Layer 11 of a small transformer language model trained on English Wikipedia (14 layers, counted from 0, width 96).
Take only the direct path to the model's output, skipping the later layers: a vector added to the residual stream pushes a token's score in proportion to its dot product with that token's output vector.

Output vectors of the tokens that the questions are about. A number n stands for (n - 500) times 0.003.
"hour": 238 501 408 625 413 516 438 644 497 459 260 664 364 388 311 605 726 466 719 505 565 426 713 730 524 543 392 286 534 461 438 475 515 356 521 502 799 481 247 418 419 446 714 716 337 731 417 443 630 471 506 680 309 474 417 390 658 430 634 635 593 770 666 332 395 292 472 490 581 519 474 748 364 537 325 564 628 411 322 549 379 383 524 452 621 627 424 361 493 608 364 337 603 464 521 679
"sburg": 180 338 499 563 356 364 677 530 564 751 208 627 635 427 331 551 558 629 566 649 427 397 822 573 512 554 604 732 586 491 534 466 530 346 481 677 690 725 405 690 270 419 622 421 445 247 372 640 380 332 396 395 467 659 574 311 575 513 611 531 294 353 495 516 479 428 612 398 539 460 603 557 458 786 476 528 533 520 585 641 595 679 539 288 360 585 355 314 589 433 234 486 392 550 273 642
" |": 516 390 587 396 595 355 304 501 513 473 642 550 527 580 648 698 568 644 524 671 546 581 284 363 393 394 558 381 597 391 515 614 647 480 545 554 419 323 421 501 549 429 485 635 619 475 488 285 634 526 474 626 458 464 438 576 508 373 423 443 781 339 425 561 686 652 659 669 588 414 588 416 587 560 603 461 535 298 420 612 363 526 466 484 476 391 513 474 326 609 469 378 411 348 393 425
".": 563 295 694 365 520 548 419 523 552 401 571 640 580 569 566 502 539 584 531 375 572 477 344 440 513 481 454 529 565 457 634 517 635 513 365 415 457 392 733 512 468 531 387 557 580 366 527 396 663 549 687 587 390 564 520 375 477 657 342 289 549 359 699 542 483 659 627 579 285 394 698 529 551 372 692 410 327 238 456 361 557 526 329 487 443 421 692 641 385 587 445 495 511 477 408 540
" located": 352 381 336 573 371 579 663 353 587 517 418 458 408 375 431 460 682 525 555 481 576 369 641 362 580 441 290 598 623 801 584 461 323 348 637 542 412 603 284 336 479 405 482 625 447 341 496 662 609 376 543 270 436 480 652 495 584 559 636 384 512 639 412 717 417 463 378 531 448 544 580 359 525 429 585 526 578 532 357 724 604 587 542 397 544 480 569 542 516 530 452 463 678 440 624 499
" $": 374 472 564 553 534 585 418 562 563 562 244 677 721 427 452 488 546 435 618 570 516 452 793 395 366 688 437 619 633 466 375 492 318 538 359 399 765 503 544 378 629 496 668 547 510 484 555 452 466 506 377 234 577 545 481 562 476 434 610 337 447 593 299 284 434 485 274 462 489 381 497 541 346 564 499 508 411 350 579 545 629 588 457 615 512 595 453 559 496 639 428 442 733 563 491 465
" certification": 674 567 514 771 468 577 500 285 406 640 463 632 633 277 500 281 560 353 451 493 276 397 306 202 409 743 452 690 649 699 423 132 380 493 451 718 532 562 297 247 654 346 704 666 249 585 313 549 403 408 417 707 487 405 687 458 657 446 627 594 382 592 295 568 530 509 418 631 569 578 550 450 392 434 462 543 463 475 504 631 453 401 634 361 896 731 447 667 757 448 307 391 586 522 408 554
"int": 594 557 456 655 411 625 502 384 529 495 521 356 581 458 581 512 454 335 417 549 623 538 506 606 771 330 312 685 340 476 558 486 487 366 151 416 511 599 386 503 373 362 595 259 339 503 513 391 646 579 175 609 484 572 467 610 608 482 383 846 657 612 707 617 362 515 373 492 619 696 471 389 463 430 447 487 576 452 443 481 468 223 487 469 559 684 517 425 695 488 509 678 510 457 576 547
"eg": 548 445 673 358 409 662 678 475 409 464 605 496 395 265 603 469 585 355 548 537 383 540 621 450 593 502 380 521 519 449 458 337 569 358 352 502 478 502 509 563 667 390 561 534 337 441 549 709 510 481 539 323 723 465 496 579 423 568 547 431 651 542 642 33 545 443 468 405 464 641 442 477 357 567 405 496 582 404 493 589 499 448 647 612 524 493 499 347 570 691 584 600 492 415 502 595
"th": 576 547 467 325 640 585 561 583 433 646 426 404 794 477 479 297 498 498 471 462 700 665 652 485 482 359 547 578 411 619 498 535 491 471 632 311 527 415 522 587 540 543 495 488 406 737 548 488 588 459 494 637 409 675 536 484 518 620 466 439 517 267 550 338 495 509 413 355 429 609 639 289 509 560 452 464 321 281 492 547 314 613 538 464 358 404 320 463 564 494 695 536 394 382 564 637
"rd": 509 617 445 384 488 464 715 351 386 733 511 387 488 408 407 255 669 488 516 560 467 584 480 504 451 301 315 606 524 633 488 343 509 363 484 496 834 575 445 649 348 409 516 326 104 803 586 761 593 479 626 624 329 626 332 402 435 528 332 624 496 214 458 436 474 682 416 648 448 849 512 383 300 614 302 500 673 550 458 551 521 697 557 504 591 571 522 426 413 496 565 464 411 438 621 627
" minutes": 352 526 271 417 432 570 490 561 647 659 334 585 635 265 335 374 592 546 656 553 410 464 521 686 437 476 470 380 373 588 522 268 526 559 513 695 903 640 277 594 459 496 616 484 221 624 593 568 512 391 367 645 469 361 530 372 333 631 541 417 390 676 498 621 570 506 444 502 566 606 564 402 383 640 455 604 267 362 492 411 669 413 502 348 502 792 425 675 487 589 454 567 458 449 386 594
" became": 532 459 401 401 465 506 451 336 770 509 494 488 601 516 339 432 501 561 461 477 439 272 452 402 464 473 469 522 434 579 546 473 372 297 498 631 457 595 565 567 529 604 654 480 524 585 463 608 595 480 612 403 511 485 534 489 628 613 610 583 589 416 581 466 382 454 444 662 581 373 459 594 541 489 487 529 378 454 536 551 439 436 584 403 567 506 562 351 548 398 561 367 576 512 568 461
"^{†}": 412 406 444 647 476 421 494 509 537 684 539 542 740 423 462 460 640 361 410 719 403 487 364 471 457 691 436 461 397 616 528 525 449 465 523 729 593 535 243 654 441 221 502 560 471 455 489 535 624 343 221 594 635 485 636 618 513 451 546 409 496 599 323 404 725 490 390 566 695 484 518 471 408 659 408 630 439 383 589 461 474 377 437 409 523 672 452 485 637 612 241 380 421 607 483 550
"och": 451 500 649 503 477 622 593 552 587 500 449 206 517 391 577 297 465 257 716 595 339 543 644 375 477 542 449 790 472 553 629 385 451 425 587 577 435 511 408 619 358 412 646 405 480 528 503 612 462 500 493 392 472 463 434 548 390 550 388 488 490 810 500 256 583 413 477 490 707 629 410 646 442 668 455 501 500 279 283 572 551 679 367 425 587 398 533 262 681 486 497 540 542 493 590 617
" days": 391 507 423 455 584 443 485 381 675 566 285 357 548 283 303 498 492 571 623 525 525 350 401 562 480 557 512 399 610 579 576 283 670 556 560 549 627 555 308 697 561 417 667 573 310 683 657 418 490 273 472 561 466 371 523 457 691 557 621 469 315 695 595 492 645 498 569 526 508 568 584 493 448 522 326 546 336 320 365 400 554 441 560 429 498 677 345 562 491 622 532 575 407 495 517 556

Output weights of attention head 1. The head adds the sum of these rows, row i times number i of z. A number n stands for (n - 500) times 0.0019.
o0: 491 408 484 549 767 586 387 450 419 787 527 444 313 628 250 292 463 453 499 509 693 482 422 492 202 252 811 547 598 588 415 622 562 485 611 579 501 435 442 303 874 567 636 327 538 432 594 560 555 682 265 666 580 416 520 477 555 473 599 563 573 638 528 372 349 181 568 622 495 356 300 459 407 494 554 915 598 519 634 561 626 485 417 551 512 379 489 301 286 431 504 635 511 383 326 423
o1: 431 529 465 379 574 418 412 618 281 457 382 578 201 490 504 565 757 677 600 589 585 566 556 524 616 392 484 500 407 305 445 479 636 459 403 371 625 430 311 667 435 477 448 448 454 365 351 462 322 654 447 496 692 431 361 596 356 561 486 623 443 404 513 696 587 593 338 523 454 522 540 336 521 360 410 439 402 414 389 587 573 681 768 771 577 448 588 759 726 508 295 474 496 478 563 677
o2: 561 312 764 404 563 747 514 603 437 669 346 546 626 371 707 624 601 367 433 762 565 376 585 351 390 425 409 565 567 451 423 282 323 511 788 463 519 594 581 599 559 662 373 499 494 476 497 638 264 493 589 247 411 454 441 387 420 521 469 470 684 489 529 607 421 382 854 458 452 432 287 361 580 482 337 502 621 526 502 487 671 606 478 379 178 422 388 447 449 526 691 672 286 655 637 427
o3: 483 494 455 391 601 636 381 452 207 732 246 547 261 610 677 403 657 493 602 601 418 758 420 354 564 556 443 742 444 553 446 536 665 613 357 399 427 273 277 317 508 332 519 577 721 481 445 486 503 647 544 774 411 559 294 565 623 547 684 550 481 361 357 555 456 476 670 333 694 458 650 675 252 496 436 427 604 471 239 503 442 640 510 591 486 750 450 544 298 688 300 479 307 416 576 667
o4: 429 635 537 412 677 498 487 563 462 591 401 450 708 562 537 590 529 562 580 611 479 623 321 440 591 435 558 446 651 346 573 683 415 369 319 353 423 623 651 547 460 325 401 708 313 693 522 548 532 351 508 390 346 488 360 449 394 330 444 541 434 560 463 691 446 374 501 625 693 352 549 563 600 610 455 657 594 416 566 648 473 747 458 463 509 305 397 280 503 539 530 400 342 445 497 548
o5: 677 452 576 333 714 547 456 576 574 431 537 400 477 456 515 388 505 443 563 398 414 513 594 303 426 346 641 493 767 473 587 376 373 522 681 596 516 628 519 321 401 453 467 515 531 505 814 485 505 517 508 431 512 471 506 314 334 512 474 611 528 438 614 532 614 500 494 533 588 496 489 607 372 699 393 486 384 523 298 557 255 578 485 528 550 317 434 477 560 546 444 564 473 558 410 701
o6: 510 302 540 739 628 379 447 398 436 529 444 491 329 532 215 523 562 466 210 591 443 624 576 608 610 467 507 316 527 430 458 488 568 432 497 470 512 742 604 490 583 323 416 322 381 645 417 531 629 571 471 504 621 491 709 411 366 452 472 583 671 618 499 697 420 674 661 494 488 380 559 649 478 396 479 412 472 499 500 443 400 704 500 379 551 464 612 569 393 417 310 593 429 592 523 540
o7: 560 542 504 311 654 743 484 595 310 564 437 404 402 548 568 428 213 426 576 509 349 461 529 560 388 336 507 737 531 505 647 600 577 774 503 265 233 447 730 536 536 382 669 688 596 402 366 462 634 535 734 453 297 388 488 480 470 693 440 653 401 491 542 479 553 526 472 387 655 508 475 309 659 500 338 489 257 583 563 482 564 514 615 440 645 349 498 522 599 436 394 390 530 483 473 528
o8: 623 457 459 408 458 527 428 296 227 360 615 501 394 440 307 485 578 368 360 508 583 370 708 459 645 525 496 648 676 317 505 742 654 706 516 398 402 683 469 426 625 402 611 467 582 487 505 726 459 670 280 372 678 610 320 650 526 560 597 551 667 572 449 553 367 480 422 482 445 540 431 356 398 605 466 470 387 352 803 513 535 313 548 561 534 515 426 584 305 634 570 399 275 433 613 586
o9: 470 616 583 527 597 559 319 378 466 400 463 609 606 572 603 546 529 437 833 496 651 363 612 480 538 607 543 587 514 525 306 567 352 370 415 581 475 399 375 386 546 326 682 673 845 483 461 412 353 423 318 593 358 745 383 432 652 533 538 491 464 633 354 456 409 682 356 485 420 332 552 590 577 552 438 290 403 338 425 464 440 697 543 431 397 594 472 572 522 523 559 543 331 393 703 567
o10: 456 416 505 398 507 560 602 548 379 817 421 562 684 576 577 419 420 649 405 464 411 548 352 390 445 299 420 708 514 443 430 33 616 526 521 401 625 568 747 474 494 708 473 408 436 560 191 388 455 504 566 512 694 514 368 350 411 352 550 478 770 716 530 805 529 442 637 502 569 748 630 432 411 556 738 285 373 463 295 211 442 539 744 388 563 76 678 299 601 590 655 354 593 459 580 552
o11: 547 612 452 443 395 610 495 600 497 574 307 524 555 646 443 656 661 293 621 502 554 550 427 352 544 674 415 695 363 375 504 556 284 461 587 511 388 373 474 445 387 388 326 496 391 607 523 593 516 671 782 520 356 428 294 536 368 321 637 507 528 429 533 535 432 392 730 478 739 256 601 598 293 636 468 583 637 674 389 530 337 572 502 518 271 807 432 410 614 599 633 510 438 476 344 462
o12: 410 757 527 333 497 440 356 460 584 333 579 502 558 431 521 406 404 310 471 384 481 470 392 502 504 501 633 501 443 668 575 403 549 458 483 519 521 296 577 506 527 652 478 631 561 429 556 559 371 605 560 332 313 513 359 383 321 524 563 449 436 438 570 287 700 792 377 604 623 757 483 401 650 751 462 355 495 593 465 691 354 277 461 635 362 626 445 566 727 559 440 555 573 683 338 533
o13: 425 356 631 325 463 676 635 440 503 670 566 379 598 305 560 416 445 476 725 664 714 612 602 511 544 485 551 649 594 427 578 531 505 706 503 646 545 527 375 706 410 510 287 539 441 542 636 669 612 566 487 488 431 444 434 440 321 566 603 352 442 463 491 483 367 572 593 497 347 486 535 533 454 261 480 347 494 451 562 341 402 541 663 399 446 444 515 381 558 523 455 310 539 434 366 471
o14: 600 522 608 539 449 356 494 366 360 578 347 498 729 442 645 308 660 526 287 583 514 453 605 532 443 216 381 521 460 523 493 556 440 736 586 410 425 691 631 381 390 541 666 459 482 614 267 513 658 668 428 522 509 504 623 535 792 254 516 456 677 614 492 637 315 405 617 621 413 580 422 322 377 453 419 603 755 340 408 227 518 385 433 465 456 461 650 369 436 575 688 581 307 660 411 615
o15: 629 419 613 469 471 640 353 552 792 318 519 624 618 641 465 626 146 338 608 723 601 368 500 385 672 359 385 468 418 467 665 608 543 389 218 351 339 679 449 624 486 683 356 333 615 496 372 406 479 602 613 700 421 499 728 472 594 551 449 436 409 428 576 430 512 567 424 437 459 502 389 432 602 603 337 533 513 477 368 768 476 600 433 415 358 226 493 388 662 644 542 612 588 455 582 409
o16: 472 499 425 470 402 470 397 370 540 349 451 568 542 466 403 403 771 571 559 432 659 715 555 402 675 524 373 305 353 513 514 385 297 258 214 585 437 467 650 425 437 503 469 442 671 359 383 450 394 488 572 327 493 503 570 497 495 597 584 182 424 538 521 399 381 457 409 538 533 452 570 605 616 456 554 647 392 585 540 612 498 790 615 532 626 694 740 694 609 587 645 526 488 531 367 542
o17: 343 360 643 410 436 676 386 581 533 478 601 509 502 521 489 322 270 471 608 432 531 291 568 282 488 601 635 655 511 589 493 379 489 469 695 552 596 310 472 387 574 623 801 423 547 509 494 539 541 618 459 523 580 479 625 519 507 300 598 466 494 728 271 410 566 552 596 423 801 662 417 371 380 567 417 528 329 583 581 722 471 429 668 403 530 298 477 423 356 441 430 524 334 382 687 447
o18: 529 361 472 611 649 614 599 615 493 529 345 478 482 357 493 367 479 485 380 337 473 595 723 515 494 646 340 488 633 391 709 286 574 512 701 497 416 399 546 480 514 285 336 442 531 464 490 250 580 529 541 402 185 465 500 362 492 664 293 631 493 769 538 509 482 553 745 423 531 482 651 402 517 465 339 546 534 701 457 393 626 612 527 470 513 577 403 487 508 562 447 461 574 650 556 449
o19: 473 403 482 652 574 530 448 347 611 589 493 658 463 480 404 566 545 596 518 613 445 539 547 483 642 535 364 507 225 439 675 286 607 496 434 520 524 664 267 562 233 643 620 530 363 385 494 537 330 620 669 390 453 498 232 781 528 649 607 545 278 627 600 343 474 543 458 522 464 423 412 243 425 680 342 594 647 434 597 508 474 571 745 526 630 567 492 152 557 547 362 575 563 264 692 348
o20: 464 413 559 382 402 749 554 800 477 500 614 515 447 388 687 295 495 396 500 650 602 304 606 477 304 488 471 512 253 527 553 579 413 673 488 273 690 653 547 581 461 598 501 581 406 541 666 461 296 603 565 429 491 448 580 372 599 398 418 340 553 623 464 503 374 751 759 540 502 459 352 581 531 514 674 366 310 558 444 372 556 635 687 483 337 326 435 233 321 496 551 452 549 544 551 578
o21: 364 629 770 517 674 402 616 480 661 619 625 505 663 510 401 560 620 479 683 403 603 494 265 465 675 615 477 481 525 419 591 540 309 286 389 439 484 482 323 614 563 688 746 547 342 198 475 324 600 323 502 625 432 598 412 439 661 485 536 343 350 428 482 414 644 269 600 617 377 492 520 215 448 565 511 212 257 339 742 326 657 458 352 445 654 712 576 695 431 430 472 632 469 433 567 717
o22: 399 368 455 459 531 352 552 591 728 665 605 400 287 331 598 608 604 459 545 352 572 558 629 512 307 682 594 368 678 495 454 522 673 399 644 346 500 310 544 483 524 346 395 450 567 465 830 449 571 508 347 672 534 652 798 833 372 513 213 687 436 234 666 662 490 732 591 725 300 529 335 438 346 658 541 446 465 565 343 504 457 420 206 532 457 452 290 570 460 469 299 513 475 552 486 473
o23: 670 621 448 420 379 582 412 638 523 560 341 344 440 545 270 487 416 502 484 705 287 540 564 351 656 543 492 683 515 439 327 340 663 588 392 435 675 559 579 328 552 388 399 623 468 639 582 442 629 491 379 758 518 271 414 506 441 686 402 542 434 455 574 722 552 391 422 396 604 497 636 562 503 368 603 402 494 653 501 519 451 415 588 616 525 337 381 405 626 598 570 163 511 522 540 577
o24: 502 473 498 404 317 455 471 560 396 573 507 477 173 500 308 483 531 751 463 798 491 599 299 543 430 503 600 457 503 473 724 508 494 446 287 457 219 520 579 618 637 481 536 648 768 557 582 355 765 363 612 457 585 402 703 477 528 363 625 541 565 463 182 412 607 691 368 510 516 494 388 502 642 659 346 392 346 621 538 557 325 659 561 461 371 525 419 600 490 547 659 266 356 517 535 551
o25: 376 373 528 629 397 493 360 571 512 505 595 429 323 585 434 462 501 512 520 405 491 548 496 428 325 476 781 293 464 482 466 438 493 530 342 493 643 483 450 471 566 351 481 449 485 505 321 475 449 520 661 641 577 514 617 491 425 483 463 511 564 454 568 592 576 545 381 274 706 419 532 513 610 503 421 493 673 565 393 226 557 661 645 627 452 401 468 554 272 690 604 656 731 640 212 732
o26: 772 627 599 543 721 491 552 173 439 588 484 377 692 359 427 486 423 461 559 500 583 575 368 646 462 261 709 458 508 466 388 458 457 544 582 385 432 453 556 369 452 689 401 627 607 445 349 613 347 419 537 371 563 302 463 484 610 431 595 448 617 387 469 574 334 401 529 680 565 520 402 460 608 463 469 486 556 652 346 360 434 647 291 518 566 526 578 492 489 404 573 757 654 596 565 360
o27: 600 428 566 457 464 379 441 170 492 530 541 531 465 543 461 499 516 647 558 377 438 256 510 624 624 586 494 461 541 639 535 478 312 330 505 398 441 498 314 607 667 784 553 453 485 426 650 528 528 504 547 351 575 353 511 502 604 333 639 292 667 686 532 462 603 154 401 525 725 722 657 425 228 413 352 586 461 656 572 484 491 406 420 483 524 646 621 681 300 411 564 382 592 469 509 658
o28: 456 620 522 451 536 511 464 504 454 670 79 405 656 485 648 475 610 535 450 476 443 465 455 469 176 488 674 446 475 365 557 297 507 763 521 395 566 482 480 662 622 322 317 433 672 592 457 332 364 631 475 593 586 599 484 398 488 464 430 441 556 480 439 676 603 492 510 495 554 513 487 695 531 351 319 631 696 677 764 490 353 495 690 423 337 376 446 441 378 751 379 537 536 456 381 674
o29: 426 474 576 255 500 394 430 586 606 570 584 488 268 471 506 531 790 374 487 444 523 533 519 606 407 565 614 518 428 585 397 586 414 386 580 410 412 509 454 584 677 507 475 554 549 627 505 444 689 374 456 801 387 427 125 413 277 489 605 411 638 676 653 690 585 471 575 531 674 378 494 602 445 389 597 420 551 410 301 347 322 370 709 540 445 507 593 485 605 484 502 720 315 466 680 238
o30: 437 529 394 699 593 582 369 335 499 725 417 469 368 481 486 513 364 447 593 291 493 580 481 549 479 596 447 498 536 739 724 380 479 472 185 510 402 287 631 527 681 657 611 490 732 335 467 445 548 760 423 538 545 545 507 482 528 429 624 375 459 340 588 567 504 469 451 550 498 581 601 313 466 544 369 369 638 380 408 457 585 621 681 377 204 723 618 472 493 305 449 668 483 550 356 552
o31: 504 608 401 540 620 586 491 483 478 403 485 353 321 481 714 538 372 580 520 672 493 636 469 195 685 597 507 414 699 596 538 522 710 437 569 599 388 642 610 206 529 541 589 764 519 356 493 430 701 510 294 361 426 480 250 709 552 455 495 489 357 504 334 491 620 471 443 412 520 453 539 495 666 567 521 451 453 396 470 422 679 579 804 398 453 405 423 360 530 578 469 465 276 305 783 307

Each question shows a token from some text and the vector z that the head gathered there. A number n stands for (n - 500) times 0.013.

" acting": 448 525 510 516 497 497 480 512 512 499 559 366 493 566 449 524 602 529 490 518 474 562 532 539 478 471 493 427 517 525 479 497
Which of these tokens does it push up most? "."

"rey": 448 471 547 530 506 477 505 480 555 515 510 464 496 619 535 510 594 529 475 509 448 565 530 573 502 530 514 480 480 580 493 515
Which three tokens does it push up most, strongest first? ".", "eg", "th"

" over": 456 445 505 523 547 491 494 484 541 600 558 472 403 545 574 456 554 520 517 563 462 540 567 492 432 407 495 464 478 505 513 444
Which two tokens does it push up most, strongest first? "int", "sburg"

".": 487 465 497 515 531 516 475 473 529 536 516 459 474 574 531 479 538 512 485 539 469 544 523 516 487 471 477 462 506 513 477 478
Which of these tokens does it push up most? "sburg"

"s": 466 384 465 447 509 610 396 403 634 526 581 502 509 612 443 545 676 547 430 526 435 508 389 448 537 414 555 379 449 620 573 475
Which of these tokens does it push up most? " became"

" and": 480 458 491 540 543 540 402 484 540 448 533 395 457 554 443 470 545 498 521 564 431 576 536 555 488 474 502 402 475 575 484 470
Which of these tokens does it push down most? " $"

" among": 469 461 481 522 543 511 486 482 523 497 521 465 504 581 520 503 551 520 470 539 484 546 498 521 495 468 454 467 524 552 464 515
Which of these tokens does it push up most? "^{†}"

" them": 218 411 388 493 573 362 616 518 422 404 557 454 490 607 324 617 623 521 628 430 475 602 412 525 284 470 464 335 557 686 427 656
Which of these tokens does it push down most? " $"

"cal": 497 478 503 513 517 514 469 460 521 533 508 449 489 570 524 460 521 523 477 529 489 564 511 527 513 499 483 475 505 534 463 501
Which of these tokens does it push down most? "int"

" series": 438 522 494 445 520 488 441 479 513 515 516 381 503 661 568 564 517 503 459 513 605 564 527 531 500 503 486 480 470 556 429 478
Which of these tokens does it push up most? "."

" Sher": 483 474 498 508 532 511 466 469 524 521 512 455 485 581 519 487 542 516 481 536 479 537 510 513 490 487 475 462 507 516 470 480
Which two tokens does it push up most, strongest first? "sburg", " minutes"

"an": 502 499 520 493 519 604 508 544 517 510 510 401 489 580 467 457 533 555 467 507 580 541 502 588 425 467 434 443 465 534 465 480
Which of these tokens does it push up most? "och"

"pa": 446 482 518 505 541 500 464 464 529 520 524 431 470 594 529 505 571 536 499 515 507 527 501 503 448 495 480 453 521 499 483 453
Which of these tokens does it push up most? "sburg"

",": 476 455 486 486 529 531 458 465 538 513 540 463 504 597 499 503 560 523 469 544 474 545 483 508 498 465 498 455 489 560 489 501
Which of these tokens does it push down most? "hour"

"9": 476 570 503 554 587 495 466 524 469 527 541 530 501 606 479 504 501 382 509 551 605 507 459 517 561 453 522 514 500 600 491 622
Which of these tokens does it push up most? " |"

"ham": 438 484 522 506 507 519 434 453 557 514 542 432 506 596 524 465 551 534 456 541 476 497 526 523 525 503 539 480 478 548 479 480
Which three tokens does it push up most, strongest first? "eg", "rd", "th"

"ing": 489 516 494 632 495 466 482 483 562 510 538 375 479 600 469 417 586 621 472 549 492 563 497 477 401 420 474 450 500 494 483 457
Which of these tokens does it push up most? " certification"

" version": 469 474 543 531 530 519 441 474 560 529 574 406 530 610 534 474 512 533 441 570 464 487 554 545 523 530 511 485 466 516 447 469
Which three tokens does it push up most, strongest first? "rd", "eg", "th"

" members": 481 539 493 550 550 518 477 499 593 497 565 444 474 551 487 496 581 481 497 495 448 482 539 573 508 531 481 408 486 561 485 533
Which of these tokens does it push up most? " |"

" band": 477 496 518 539 549 535 484 454 543 522 523 451 487 592 488 473 511 470 506 570 463 521 519 532 476 504 462 480 477 563 464 528
Which two tokens does it push up most, strongest first? "rd", "hour"

" up": 509 592 354 566 457 510 320 422 647 674 546 297 425 590 427 515 763 474 556 425 307 477 473 431 379 588 511 444 484 533 491 399
Which two tokens does it push up most, strongest first? " $", "."

" guitar": 481 498 521 535 530 510 442 479 545 515 530 430 499 579 511 476 531 506 491 536 486 541 527 556 515 502 514 464 492 548 488 509
Which of these tokens does it push up most? "th"

" own": 499 435 496 561 466 496 419 535 526 513 541 476 380 622 526 457 590 460 589 528 519 544 526 396 484 479 526 536 454 533 511 594
Which of these tokens does it push up most? " located"

"1": 455 560 540 557 572 477 486 493 533 505 507 420 538 544 497 494 429 450 521 515 533 634 415 537 406 447 425 516 521 520 549 577
Which of these tokens does it push up most? " days"

" now": 480 466 510 530 536 533 436 482 526 519 522 418 513 588 518 471 536 491 464 534 494 529 493 547 535 481 469 457 498 558 468 454
Which three tokens does it push up most, strongest first? "th", "rd", " minutes"

" scored": 517 530 431 490 541 556 382 537 567 540 557 427 469 549 456 521 498 533 576 512 468 528 530 486 505 481 490 501 508 541 430 564
Which of these tokens does it push down most? "sburg"

" popularity": 505 461 424 530 555 632 351 494 632 494 619 433 467 600 393 522 580 494 621 529 481 438 576 484 446 479 571 459 488 559 482 411
Which of these tokens does it push down most? "^{†}"

" R": 468 464 516 510 503 491 474 481 499 489 531 399 504 596 486 502 512 541 510 550 490 565 512 519 499 489 491 449 517 526 475 488
Which of these tokens does it push down most? "hour"

"cle": 477 458 492 521 530 522 511 492 538 502 497 434 489 588 508 491 532 499 498 562 483 580 510 543 464 487 473 497 501 528 466 460
Which of these tokens does it push down most? " |"

" July": 487 501 497 488 479 494 482 460 510 508 516 422 500 565 481 468 518 521 503 557 468 577 520 506 512 488 510 469 504 502 493 541
Which two tokens does it push up most, strongest first? " days", " minutes"

" no": 495 468 495 529 509 512 454 488 519 519 531 463 460 585 513 470 542 489 497 540 491 540 508 482 487 491 488 487 485 537 470 531
Which of these tokens does it push up most? " located"

"ach": 489 452 503 536 536 513 470 469 516 563 507 432 500 583 531 465 556 516 494 532 471 545 524 515 499 478 478 470 516 517 452 492
Which two tokens does it push up most, strongest first? "^{†}", " $"

"id": 480 488 492 539 533 524 433 488 518 526 517 421 530 582 533 472 540 493 485 547 482 528 502 537 531 479 460 475 503 539 450 465
Which of these tokens does it push up most? "rd"

" year": 515 442 414 529 493 609 423 360 507 511 503 400 545 592 395 500 485 455 483 539 481 564 425 396 492 508 494 541 437 571 533 417
Which two tokens does it push up most, strongest first? " minutes", " days"

" English": 489 447 516 519 532 506 457 456 510 584 494 431 510 565 537 449 559 547 477 547 480 544 527 520 496 512 460 461 518 505 452 490
Which two tokens does it push up most, strongest first? " $", "^{†}"

"ed": 484 487 481 533 516 526 469 485 499 508 551 423 501 549 493 499 532 523 480 518 504 548 507 517 499 482 469 433 501 519 461 469
Which of these tokens does it push down most? " located"

"\n": 481 483 499 499 531 513 462 484 514 511 513 440 492 584 517 476 547 525 479 539 478 539 512 519 506 479 485 485 502 541 460 497
Which of these tokens does it push down most? "int"

" training": 508 434 494 511 464 640 312 546 529 457 563 472 405 627 418 486 633 438 656 487 507 527 459 441 475 445 560 480 440 507 507 532
Which of these tokens does it push up most? "och"

"0": 535 494 530 559 519 552 522 471 531 496 538 462 538 634 503 467 473 465 532 524 547 516 512 498 502 478 542 445 503 501 458 502
Which two tokens does it push up most, strongest first? "rd", "th"

" Cru": 478 456 486 518 541 519 481 476 528 504 520 468 508 576 528 495 550 517 464 539 484 546 504 525 505 467 452 473 520 549 467 504
Which of these tokens does it push up most? "^{†}"